Layer 7 of a small transformer language model trained on English Wikipedia (13 layers, counted from 0, width 64).
A neuron's activation on a vector x is GELU(weights . x + bias), where the dot is the dot product.

Input weights of the MLP neurons that the questions are about. A number n stands for n times 0.017.
n6 (bias -0.027): 2 -22 -13 31 2 12 -29 13 -16 -23 -25 35 -22 -4 17 -89 56 -19 -13 21 -10 59 33 -15 0 28 -25 -40 -13 3 25 -29 -14 -2 -25 -21 -14 -2 -48 29 21 -17 38 -43 -60 21 21 7 -4 -20 -24 13 17 21 -18 66 19 19 -40 3 9 19 22 45
n7 (bias -0.012): 3 30 -4 -19 33 1 -12 -24 -11 8 1 0 -9 -47 19 -2 -33 30 -13 25 45 22 9 -17 -21 -5 -46 -4 -34 -36 -5 -21 26 -14 -26 -12 17 20 -40 -52 27 27 -8 -25 40 -14 25 -14 -31 53 69 17 18 42 1 41 12 -2 25 -28 4 49 -21 36
n25 (bias -0.024): 19 15 47 -57 -92 -4 -19 -28 40 70 -37 4 12 18 29 20 -32 6 -17 -11 58 -38 66 -35 -8 50 -68 -22 5 -26 46 -27 33 58 -22 -19 27 -34 36 4 19 -27 -69 -21 45 -11 -6 42 6 -11 19 -48 -10 -13 14 -8 2 2 5 -2 40 -44 -3 45
n42 (bias -0.015): 2 -17 48 -21 19 -6 27 -4 -37 -10 -3 -7 -24 35 9 -11 37 52 -19 14 25 -19 12 -27 -40 -10 -19 -27 42 47 21 11 -2 0 7 11 -23 -39 -7 -21 -34 -22 -34 3 22 13 -25 26 41 7 39 -23 14 40 -22 53 39 55 12 -28 -26 13 -8 32
n62 (bias -0.043): 36 -25 37 -8 -21 4 6 -27 44 4 17 49 53 31 -24 43 -13 40 -6 -66 -2 4 22 -22 -1 25 -21 -22 -13 11 20 -47 18 1 49 48 -4 -41 39 32 6 29 -18 -66 -25 22 -1 35 -70 17 -17 -35 -31 -32 -12 3 -39 49 -2 -1 -12 -20 -22 -20
n66 (bias 0.007): -3 2 -41 -25 13 20 -11 28 6 23 -27 14 -6 2 -35 -10 10 -2 -26 40 -31 6 -30 10 37 -31 34 14 6 11 -10 25 13 -26 6 -23 55 0 -16 1 67 46 14 -4 -49 10 8 18 -16 -24 -28 -42 4 -37 4 31 10 -15 15 -11 -16 30 -22 -25
n76 (bias -0.026): -7 75 16 -20 -17 20 19 -3 -16 -24 -28 -5 47 -35 4 -21 -19 -19 12 0 -13 -11 -3 19 5 -44 -46 -47 -4 53 -17 -10 1 42 25 -7 22 23 19 -8 43 22 -29 1 -7 -25 -29 -29 19 -4 -51 -28 -9 65 18 11 23 -22 -10 6 33 -5 -7 -6
n79 (bias -0.018): -15 3 -3 -30 -3 -49 -15 -13 14 15 -7 8 19 -14 -45 32 20 61 -10 10 15 4 12 -4 7 -1 13 -11 -6 -42 -8 -13 -14 7 -49 -10 -27 21 7 -60 16 28 -29 0 -10 6 10 -9 45 -20 -26 -35 72 0 30 5 9 25 -31 13 -5 34 19 -19
n88 (bias -0.012): -24 -12 31 4 4 34 -1 72 -8 -6 10 -11 23 2 6 11 -13 16 -16 -10 47 -43 4 -8 -11 23 53 47 0 61 37 -5 30 -37 -11 -59 -28 24 -54 6 -1 50 30 32 25 -31 -30 3 -17 60 -32 0 -14 -16 -55 47 -1 -31 -3 -23 -16 -8 -19 -23
n91 (bias -0.055): -56 -23 2 -42 11 25 -31 8 -33 9 1 26 -1 -2 63 -26 -39 6 -57 -46 61 18 -11 13 21 53 22 22 -1 -17 -7 69 39 -8 -9 35 31 -11 -10 5 43 -30 -61 -31 21 9 -14 -5 -48 -3 1 36 32 13 14 38 -13 55 -45 14 15 -7 21 -1
n94 (bias -0.056): -37 29 5 -22 -9 -17 -6 38 -21 24 19 3 5 -13 -7 -39 1 16 -19 -22 -3 -11 15 44 8 -23 11 -58 39 14 34 35 -66 -11 -8 -46 -8 28 -35 -19 4 -17 -27 6 -24 24 -24 -11 -6 32 -30 22 26 -4 -32 -31 1 -7 -46 10 38 -52 -19 42
n97 (bias -0.026): 25 -1 34 0 23 34 7 -5 -11 -9 -14 -3 25 -2 -36 -28 -32 31 -16 -20 -9 -49 -8 9 -8 8 28 -2 29 -6 -34 16 -34 65 -7 1 44 5 -38 -12 20 4 -30 -29 4 17 22 32 18 15 19 16 30 -6 -19 -5 17 44 -28 -28 -1 24 -64 20
n104 (bias -0.038): 50 15 -25 29 -24 26 39 7 16 -44 8 31 -41 -53 -22 -41 49 -17 -31 21 -1 3 -37 10 8 -56 29 11 16 -33 -2 -21 -15 -57 14 -23 -66 5 -8 12 90 28 -58 13 16 -24 -1 -28 21 -26 -34 45 20 44 -24 57 30 -22 -8 -2 12 52 5 -6
n107 (bias -0.017): -12 -30 16 -9 -11 22 19 11 38 9 -18 29 -17 38 -34 -4 35 19 -5 -28 10 -3 -38 -6 -25 32 -3 -33 -9 6 29 -6 -23 -22 -52 -22 24 -22 14 -73 55 30 53 -73 -12 32 -18 -16 -9 -26 24 29 -18 -13 10 4 22 -14 12 -10 -9 22 -9 -29
n122 (bias -0.050): -23 16 -8 -7 -13 17 27 71 -49 9 41 -8 -19 41 16 -13 -19 -7 19 -38 -38 -13 -7 34 -14 -14 34 -6 20 40 38 36 -33 -42 11 24 -6 40 -2 3 -11 24 13 -40 -4 -31 12 -11 1 13 12 -4 -37 -35 20 14 -6 -23 -16 21 -31 -38 -24 25
n135 (bias 0.023): -23 -4 -23 8 22 17 42 22 -10 -32 22 10 -47 10 21 -48 -16 -12 2 31 -4 -12 8 -14 33 19 -15 -6 17 37 -3 12 -19 39 1 3 -3 -8 4 -34 58 2 5 -38 -11 -52 -38 -1 -31 1 -24 -8 27 -15 15 44 17 -28 -19 10 -15 18 25 14
n141 (bias -0.004): 16 6 21 -12 -40 -6 -19 27 -31 -22 17 -59 35 5 0 5 13 24 27 -63 2 28 17 19 -29 28 21 -24 -12 0 -4 -40 -27 20 -37 -11 -41 21 -16 14 28 17 -38 -36 39 37 32 -31 -8 13 25 -5 17 22 10 4 -60 18 14 13 -2 15 -21 -4
n161 (bias -0.019): -2 34 -45 -36 -12 29 -33 -24 -1 33 3 -46 -2 -1 -44 46 13 -22 20 -30 -26 -27 39 2 -14 40 -10 0 10 -2 48 -3 -34 56 -52 10 -12 -6 -10 44 2 -8 -14 -14 -5 32 -44 -16 -44 -62 35 34 12 24 -5 -22 7 54 -15 6 71 -12 -36 -16
n167 (bias -0.026): 10 -3 -4 8 45 30 -17 -10 -36 53 0 -21 -32 -43 37 29 -68 -14 66 -50 18 -33 21 -25 2 15 -34 8 -66 3 14 38 0 1 -27 44 -7 22 -26 -19 -15 7 -19 -17 22 14 37 14 -30 23 -41 7 11 16 10 32 5 -5 -29 30 -51 -68 19 6
n178 (bias -0.035): 11 22 -37 -9 -8 39 18 -20 -34 -9 30 -13 -72 -27 0 25 1 -28 31 -45 36 -9 77 -58 34 26 -20 -50 27 -30 6 4 -37 -10 14 3 36 24 -40 25 -27 -57 11 -51 20 14 -20 25 18 -6 -19 -7 -40 -20 25 3 -4 51 -7 6 -11 34 21 87
n181 (bias -0.028): 46 12 29 -25 20 15 -5 37 -14 -63 -14 21 24 -2 33 -13 -10 7 20 27 4 -64 -34 -34 -47 28 -32 33 41 10 -15 8 32 -3 -9 44 -30 65 -22 6 -7 22 -8 -39 7 2 64 -58 -9 14 -31 15 13 -8 -9 89 35 -3 1 -89 9 23 45 20
n182 (bias -0.025): 31 61 34 -19 51 -6 -7 -57 66 7 -51 11 -3 4 -19 -28 7 27 25 -7 -48 -20 -3 34 -3 0 27 -43 43 -24 -45 -18 2 67 8 -5 -22 3 18 24 13 -90 34 -27 33 -12 -13 -4 -6 45 9 18 33 44 3 13 -26 -12 -13 -56 -5 35 -27 -3
n191 (bias -0.004): -15 -17 -24 33 -49 -3 21 -40 28 8 -25 -1 43 26 4 -16 -2 12 17 -31 24 -13 3 -25 -41 -34 -30 1 42 16 -6 -5 -2 6 47 74 -17 -11 3 26 1 -4 11 -19 14 -12 -19 -4 -32 -47 3 -20 -1 -7 23 34 1 6 11 18 35 8 -13 65
n206 (bias -0.016): 31 -13 34 -8 2 -18 19 21 39 7 15 27 15 -15 16 45 -26 -11 -6 12 -20 -18 -2 -77 -12 -5 6 4 -11 5 25 0 -28 -10 -20 -26 -29 21 -6 14 -8 -21 -1 6 71 24 80 1 15 -14 -46 -6 -23 -32 -26 -10 12 -32 12 -29 24 6 -20 -20
n207 (bias -0.024): 10 -33 5 -18 -12 31 66 -9 40 -52 -42 11 -31 18 -6 -38 -25 32 5 -42 -7 6 71 12 36 -36 54 27 -21 36 -14 -51 12 24 21 -16 21 -28 -21 2 4 -31 19 -24 -23 -16 2 52 -9 -5 -18 -4 1 5 24 21 73 -43 -30 -26 -21 -19 -11 -25
n211 (bias -0.036): -36 1 -4 -28 -28 -34 -70 26 12 -3 62 12 33 18 19 -75 21 5 -14 3 29 26 -44 -25 -59 8 42 31 5 -10 22 -1 -35 -24 -19 14 -48 18 7 16 19 -33 -2 -3 -27 8 29 -36 -18 -11 53 19 -22 41 1 11 20 2 13 -67 -1 16 -53 -5
n225 (bias -0.043): -18 -1 10 -38 -27 13 7 -8 -9 31 -12 -48 43 -19 -46 10 -59 36 24 -13 11 -4 -29 -11 -2 32 16 -28 -3 -22 10 33 16 17 -19 -2 42 59 -29 -9 -47 -12 -16 -1 54 15 -14 -7 2 -5 -28 -25 48 6 -14 -11 25 28 -18 -24 -26 26 -6 35
n230 (bias -0.009): 51 18 50 -9 12 8 -18 -5 -7 17 -6 -32 32 -34 9 -19 14 17 34 -34 -7 2 -7 -45 13 11 -7 -61 -37 -25 20 -7 27 -9 -31 -20 -34 -41 -6 1 22 -6 0 20 -26 -13 -22 -37 -17 -39 -7 0 1 72 20 -20 39 6 -17 -3 8 -3 -11 38
n243 (bias -0.022): -27 -9 72 -18 47 23 14 2 10 -53 -9 2 9 63 2 15 -12 7 5 -52 22 -4 27 15 9 27 56 8 -32 -1 5 -36 73 16 -45 -32 13 -15 35 -27 8 10 -25 -1 15 -13 -30 -9 -4 21 9 15 9 50 -7 -1 -2 -11 -29 -8 -45 -17 -53 -44
n245 (bias -0.053): 10 7 13 -21 -16 -29 -23 -5 -55 45 4 -9 -21 -7 -28 -25 -9 -9 -21 -12 11 40 -2 1 -20 -26 17 6 -56 -5 -9 -24 0 -12 12 36 -11 28 -23 -2 2 12 45 -24 4 22 8 -16 -50 -4 -21 -47 47 20 -13 -8 2 21 23 10 15 -20 -13 19
n251 (bias -0.025): -19 32 -31 -21 7 64 33 17 -23 -10 5 -3 -29 -47 14 -47 15 28 15 3 26 -44 23 -6 27 -36 10 -14 -2 44 -33 9 -31 -4 -24 -17 -34 64 41 -53 1 32 -58 -33 29 5 -16 -53 56 31 4 -42 -10 47 1 9 40 19 -9 -35 -46 -1 -23 -11
n253 (bias -0.011): -45 17 -19 -30 -5 9 -20 24 -5 -7 5 6 -42 10 -44 -2 21 -65 7 -59 -60 -1 -33 -3 34 10 12 21 -26 22 -31 26 -22 24 10 -5 8 49 -21 -18 53 -29 15 21 21 10 -47 60 -12 20 -16 32 3 -32 -17 -4 -25 -10 11 25 -30 39 28 29

Each question shows a token from some text and the vector x that enters the MLP there. A number n stands for n times 0.04.

"26": -14 -16 -19 33 -12 25 16 6 11 -8 21 -19 1 0 6 42 4 4 -22 31 27 2 -45 8 -15 21 -36 16 -2 -25 -60 19 25 3 -41 -19 -26 -51 40 25 -8 -29 27 9 -59 27 21 14 34 6 8 28 18 2 4 -34 21 -6 38 -15 -20 -23 -25 18
The two highest activations, in order: n211, n107

"3": 10 -19 -15 28 -22 31 24 -26 -13 -15 -8 -25 17 -9 5 43 -4 -11 2 31 4 10 -50 8 4 13 -31 -5 6 -21 -39 33 26 -2 -34 -30 -12 -15 54 -4 13 -26 35 23 -56 -9 23 -5 47 19 4 35 2 -2 17 -40 -4 -6 33 9 -10 -47 -20 34
Which of these neurons fires most? n230

" released": -13 -7 -7 32 -37 26 14 -16 -5 -40 2 -57 10 16 9 0 -2 -3 -9 31 -30 -17 -24 28 19 -3 -54 5 -14 -16 -28 38 2 31 -45 14 -15 -27 17 13 16 -4 41 -13 -33 10 -22 21 30 40 5 16 37 8 16 -39 38 22 24 -38 22 -26 -5 -6
The most active neuron and its activation: n161, at about 4

" W": -30 -25 10 5 -8 31 7 -17 -10 -14 6 -48 24 -22 28 4 7 -3 -27 15 -16 10 -47 73 13 -7 -27 17 -7 -63 -43 29 -9 -13 -22 11 -14 -18 40 8 -27 -5 39 17 -33 -4 -14 19 26 47 -3 15 39 -14 36 -20 0 -2 32 16 1 -20 23 -1
The most active neuron and its activation: n91, at about 1

" edition": -21 -37 14 29 -17 21 8 -16 15 -26 2 -50 20 4 38 32 31 -19 -10 50 -42 23 -8 44 18 -8 -36 0 2 -3 -36 47 12 13 -39 -9 11 -53 -2 27 -13 -38 15 -17 -32 -13 0 7 19 29 4 21 37 13 -3 -27 22 -4 27 -20 -9 -31 -6 -5
The two highest activations, in order: n182, n6

".": -28 -24 -24 28 -5 32 15 3 22 -16 -2 -54 18 3 25 5 10 -10 0 40 -20 6 -41 28 4 7 -48 -13 2 -6 -37 32 -1 6 -35 29 -24 -2 30 27 -39 15 20 -16 -11 15 -5 23 6 22 8 15 52 4 5 -40 -3 11 47 -22 -37 -50 -17 21
The most active neuron and its activation: n225, at about 2.1

"22": -1 7 -22 9 -3 31 35 11 -10 -6 -1 -27 14 9 3 41 3 -20 -27 15 14 12 -33 11 -4 -3 -35 19 10 -17 -42 25 30 0 -32 -24 -1 -36 50 8 -7 -26 34 11 -63 -13 8 23 24 16 -9 6 40 -20 27 -35 -5 -16 51 -7 -28 -46 -13 30
The most active neuron and its activation: n66, at about 2

" V": -38 -35 16 21 -17 33 25 -7 -7 -24 25 -43 30 -3 33 37 5 5 -15 42 -17 20 -48 19 9 -32 -28 16 1 -43 -19 25 -14 -4 3 -28 0 -12 36 22 -42 -21 53 8 -23 -25 21 6 25 32 -3 31 20 -8 19 -45 -7 8 0 21 -15 -31 9 -14
Which of these neurons fires most? n122

" conf": -34 2 10 22 -17 21 6 -18 -3 -31 5 -42 9 -24 13 51 -15 11 -35 61 -25 17 -7 38 25 8 -26 -7 -14 -8 -13 22 10 2 -56 9 -18 -24 38 29 -24 -25 42 8 -3 -15 -1 8 27 35 29 11 3 -10 13 -41 16 -4 16 -12 -3 -54 31 -36
Which of these neurons fires most? n243

"\n": -7 -45 -12 7 1 36 38 -42 -23 -19 26 -44 36 9 29 27 -18 -4 6 29 -5 5 -37 30 -17 -26 -15 -3 9 -25 -62 9 11 0 -18 3 -6 7 20 32 -20 -8 23 1 -27 0 1 20 8 33 27 19 25 -25 -13 -33 7 24 39 -9 -14 -55 21 19
Which of these neurons fires most? n225

"58": -6 -5 -19 31 -20 0 24 -14 11 -9 13 -17 3 -6 7 23 18 -10 -6 54 18 -8 -44 17 -5 21 -26 18 2 -45 -45 26 33 -5 -41 -40 -17 -34 56 0 -14 -15 21 27 -66 -5 -1 1 17 9 1 41 33 0 12 -26 19 4 38 -4 -17 -32 -18 28
The two highest activations, in order: n230, n211

" song": -17 3 2 18 -22 -1 19 -25 10 -28 18 -66 21 6 26 7 20 -21 -10 51 -19 -4 -25 23 49 -10 -49 -17 4 3 -47 40 14 31 -7 -22 9 -55 14 11 -4 -18 15 5 -48 -10 -1 29 16 29 7 15 39 -7 6 -36 35 14 26 -12 -8 -28 -12 -6
Which of these neurons fires most? n76

"ers": -16 -33 5 54 -28 18 17 -16 -3 2 12 -40 -9 -8 5 29 23 -36 -16 45 5 33 -37 24 23 -4 -39 -8 5 -18 -21 13 5 -2 -27 -38 -19 -65 14 41 8 14 51 -16 -3 9 8 -2 12 27 -4 5 11 13 8 -24 12 26 44 -34 -17 -31 -8 10
The most active neuron and its activation: n6, at about 2.3

"ce": -32 -4 10 39 -35 25 25 -18 -7 -32 3 -27 -7 -17 18 41 -2 -16 -11 49 -11 22 -36 19 -3 2 -23 5 -9 2 -30 23 11 -15 -27 -17 -10 -38 21 39 -7 11 37 -33 -21 21 14 -3 14 40 -11 33 8 12 18 -6 4 12 55 -37 -23 -60 5 2
The most active neuron and its activation: n181, at about 1.3

"y": -29 -12 -8 64 -15 3 14 -20 -1 -16 14 -26 42 -12 13 30 -17 11 -17 27 3 14 -53 22 23 2 -33 -5 9 -22 -20 10 4 -21 -40 -15 -15 -53 30 13 2 1 37 -13 -31 -8 11 11 -7 36 -23 13 4 31 15 -29 11 18 66 -28 -7 -31 12 21
Which of these neurons fires most? n230

"ued": -2 -20 -19 13 -36 27 14 -1 -12 -40 16 -58 4 11 -12 15 19 -3 -21 33 -26 -13 -45 33 1 -9 -37 6 -10 -4 -13 35 6 35 -39 -3 -16 -22 18 30 8 -1 29 -26 -29 16 16 11 33 42 -3 7 30 -14 19 -28 29 27 43 -50 1 -32 10 17
The two highest activations, in order: n181, n97

" of": 2 -20 -20 20 1 18 23 6 -5 -24 18 5 2 -16 6 41 3 -28 -30 29 -14 14 -36 39 3 -21 -46 3 -18 -16 -31 18 6 5 -26 1 -28 -37 20 12 -4 12 36 -20 -15 11 4 13 6 36 -22 24 70 1 2 -47 7 18 63 -15 4 -40 -22 22
The most active neuron and its activation: n245, at about 2.9

" | ": -22 -31 -11 22 -24 32 39 -2 -7 -26 28 -36 11 -22 5 28 3 -1 -15 58 18 0 -58 20 -16 23 -31 -7 -4 -14 -32 0 21 2 -11 -2 0 -36 35 2 -25 -13 53 11 -30 12 -4 29 36 -4 -1 35 33 -15 -8 -62 2 19 18 0 -17 -27 -7 26
Which of these neurons fires most? n225

" Man": -30 -2 28 39 -6 -6 30 -37 13 -19 15 -30 -3 -12 17 35 8 4 -7 17 -17 28 -6 51 10 -19 -11 3 10 -21 -42 51 11 -16 -8 -48 -8 -62 27 25 -20 -2 34 -14 -27 -19 2 8 -3 33 0 25 44 -13 -6 -39 4 8 48 -15 -6 -32 7 -24
Which of these neurons fires most? n182

"ed by": -23 -13 -5 18 -3 13 26 -17 -17 -20 26 -54 20 9 -2 24 33 -29 -11 28 -26 -10 -37 37 3 -8 -20 -5 -10 -5 -41 12 18 -1 -30 -13 6 -21 38 8 -11 -2 20 -38 -26 1 18 22 21 49 -7 1 53 7 -3 -31 40 24 54 -26 3 -57 3 -5
Which of these neurons fires most? n251

", ": 1 -9 -6 18 -8 41 40 -12 9 -14 2 -46 34 -18 22 61 11 -10 -49 45 7 5 -50 23 -4 -13 -22 4 -27 -21 -35 19 18 1 -28 12 -3 -53 10 10 -1 -7 37 -7 -15 -2 -3 29 18 5 15 9 51 6 7 -38 -16 -9 15 -11 -40 -23 -5 19
Which of these neurons fires most? n7

"ions": -27 -19 -9 43 -41 35 10 -27 6 -1 15 -39 -3 0 30 37 20 -15 -11 43 -12 18 -37 27 10 12 -45 -6 8 -21 -23 38 -5 2 -23 -22 5 -56 0 52 4 11 31 -20 -23 -17 7 -9 5 19 -2 5 21 27 4 -47 0 19 56 -17 -14 -21 -12 1
The most active neuron and its activation: n161, at about 1.9

",": -23 -32 -4 27 -3 14 25 7 4 -20 -6 -11 16 -24 5 18 1 -10 -28 41 -5 5 -45 11 3 -21 -60 -21 5 -4 -30 23 14 -10 0 11 -2 -35 36 13 -42 15 10 -31 -13 15 -9 34 15 26 10 23 48 6 0 -35 21 33 65 -13 -19 -43 9 9
The most active neuron and its activation: n42, at about 4.3

" sound": -24 10 -3 19 -30 -3 34 -30 13 -36 24 -39 10 4 29 3 -11 -12 -11 49 -34 17 -15 34 33 -6 -51 -15 3 -6 -34 30 2 37 -31 -11 19 -41 3 23 5 -2 15 -15 -53 -34 6 18 26 23 -4 16 16 -28 20 -50 28 19 42 -9 -8 -8 11 6
The two highest activations, in order: n135, n76

"T": -33 -16 11 61 -18 2 2 5 8 -29 20 -28 17 -9 38 22 4 23 -22 11 -2 14 -24 48 -12 -21 -29 13 11 -26 -32 41 -5 -18 -41 -11 -27 -53 20 12 -13 10 53 -26 -42 -5 12 -10 32 15 -16 10 28 -6 36 -38 16 6 25 -1 10 -29 6 11
Which of these neurons fires most? n107

"an": -41 -3 3 52 -11 4 5 -7 -7 -18 13 -19 -5 -1 42 49 7 -8 -21 18 5 7 -38 22 13 -30 -20 18 26 27 -45 19 13 -6 -27 -18 9 -58 -9 22 -32 -4 21 -22 -7 21 25 35 1 25 -3 3 3 11 2 -70 -1 32 40 -17 7 -50 10 -5
Which of these neurons fires most? n42

" br": -33 -6 -5 39 -40 13 11 -5 26 -54 14 -25 -13 -14 20 46 -27 -27 -4 20 -8 30 -6 42 -1 -8 -24 16 -13 -7 -32 25 -11 -10 -19 7 -21 -28 8 10 -33 -16 65 14 -8 -22 -3 18 38 43 -13 26 46 -8 -14 -14 24 11 28 -15 14 -45 -3 -9
Which of these neurons fires most? n207

"arri": 0 -2 -8 39 -11 20 0 -22 26 -17 49 -2 22 -23 31 32 -5 -23 -3 12 -5 28 1 27 17 -10 -33 9 3 13 -36 29 -28 1 -32 -29 -3 -60 10 43 -45 0 10 -4 -14 25 -26 51 5 24 -12 0 9 -18 -2 -33 -1 29 36 -19 -19 -53 -12 18
Which of these neurons fires most? n62

"-": 5 -4 5 23 -12 14 32 -23 -5 -30 8 -64 5 11 22 21 -14 -40 -58 48 1 34 -20 24 -21 -18 -14 0 -2 10 -23 29 12 -12 -31 22 6 -30 8 66 -6 -18 26 5 -4 6 19 20 1 5 -38 19 23 -26 41 -35 -10 2 17 -5 -19 -25 -12 29
Which of these neurons fires most? n191

"===": -1 11 -5 26 -20 16 9 21 -7 -24 9 -54 30 5 30 15 1 -27 2 41 -39 27 -37 41 -13 -3 -19 -21 1 -22 -56 33 10 10 -48 14 -6 -60 41 36 5 -8 22 -17 3 -4 3 9 9 22 11 17 45 0 -10 -45 13 4 21 -33 -18 -23 -23 29
The most active neuron and its activation: n182, at about 4.6

"ians": -15 -20 6 41 -22 15 -1 -4 4 -40 11 -42 14 4 14 34 18 -27 -5 58 9 13 -47 30 33 3 -28 4 -1 -20 -13 48 24 21 -25 -23 -8 -86 29 30 -25 9 25 -8 -23 2 1 1 -10 13 -7 10 22 19 12 -47 4 6 34 -20 1 -19 -12 -15
Which three neurons fire most, strongest first? n230, n243, n161

"age": -29 -12 -11 41 -43 10 -5 -4 -8 -31 17 -24 2 -7 22 41 8 -10 -13 44 -20 22 -20 25 13 -5 -32 -12 2 -3 -23 33 0 4 -41 -9 3 -68 20 32 -7 4 45 -17 -25 8 -6 -6 21 36 -17 25 26 21 -1 -12 21 13 66 -16 -26 -38 -19 6
Which of these neurons fires most? n6

"here": -28 -14 -20 35 29 21 4 -28 2 -12 22 -48 9 -17 42 33 30 2 -13 11 0 22 -39 39 6 -4 -41 12 -14 -33 -26 59 0 -16 -3 -20 14 -25 16 20 4 -13 37 -15 -38 -20 -11 0 -9 23 2 26 6 -15 17 -24 11 2 62 -22 -14 -48 5 8
Which of these neurons fires most? n91

"1": 22 -23 -13 24 -13 16 14 -3 -4 -5 -16 -19 35 -3 24 32 15 -15 -20 39 6 39 -29 8 10 3 -49 10 24 -4 -38 12 26 10 -45 -39 -14 -32 51 8 -5 -41 38 5 -39 4 7 -4 36 9 18 22 36 -31 9 -51 -4 -29 30 7 -22 -37 1 13
Which of these neurons fires most? n25

" Turn": -24 20 13 40 -33 11 17 -23 12 -41 13 -42 11 -34 8 36 -10 -24 -1 38 5 4 -9 14 42 6 -48 -5 2 -33 -58 40 -5 28 -27 -13 -16 -46 16 30 -3 8 54 -15 -22 -1 6 7 10 28 -25 21 21 -11 6 -33 1 15 36 7 -4 -8 7 -15
The most active neuron and its activation: n76, at about 1.5

"P": -27 -3 20 10 -21 25 20 17 -33 -18 27 -34 29 9 45 0 11 -3 -24 22 -24 21 -38 30 3 -41 -20 -4 20 -27 -21 35 -22 -1 -32 -17 -3 -20 19 21 -20 -9 27 -13 -24 -2 6 -3 44 20 -21 41 45 -10 43 -52 -2 -20 19 13 -6 -50 15 16
The two highest activations, in order: n94, n122

"03": -33 -7 -20 26 -10 23 -4 12 1 -17 13 -26 -37 1 26 39 2 3 10 47 15 6 -29 32 -29 -10 -39 12 18 -23 -55 10 -3 -13 -44 -16 23 -18 3 11 -26 -9 41 25 -62 -10 25 16 15 18 24 46 21 2 3 -22 18 -13 50 -27 -13 -26 -3 15
Which of these neurons fires most? n7

"or": 10 -25 -1 17 -42 -23 40 -23 -16 1 15 -16 9 1 -6 46 -20 -12 -6 13 -16 29 -9 18 23 2 -25 -8 20 -3 -46 23 23 3 -29 -16 -2 -30 33 36 -27 -20 26 -17 -20 19 14 24 11 39 -29 7 14 12 0 -41 4 28 70 -31 -35 -38 10 2
Which of these neurons fires most? n62

"\"": -14 -1 -32 54 -14 25 23 -33 -5 -11 7 -36 34 7 29 12 -10 8 -11 44 -27 13 -7 31 -4 -1 -45 -29 26 3 -64 37 4 18 -21 -37 -21 -39 23 1 3 -21 30 -22 -6 0 -8 20 -1 19 1 13 41 2 -15 -50 20 18 36 0 14 -27 -14 11
The most active neuron and its activation: n182, at about 4.4

" Star": -37 17 20 42 -24 9 8 -29 0 -52 11 -55 21 -17 14 36 -20 3 -12 28 -10 19 -5 40 3 -12 -34 -5 9 -20 -49 43 -15 -5 -19 -2 9 -27 13 36 11 -7 45 -9 -32 7 3 11 17 27 -30 40 10 1 10 -47 15 1 54 -4 6 -29 -4 -22
Which of these neurons fires most? n76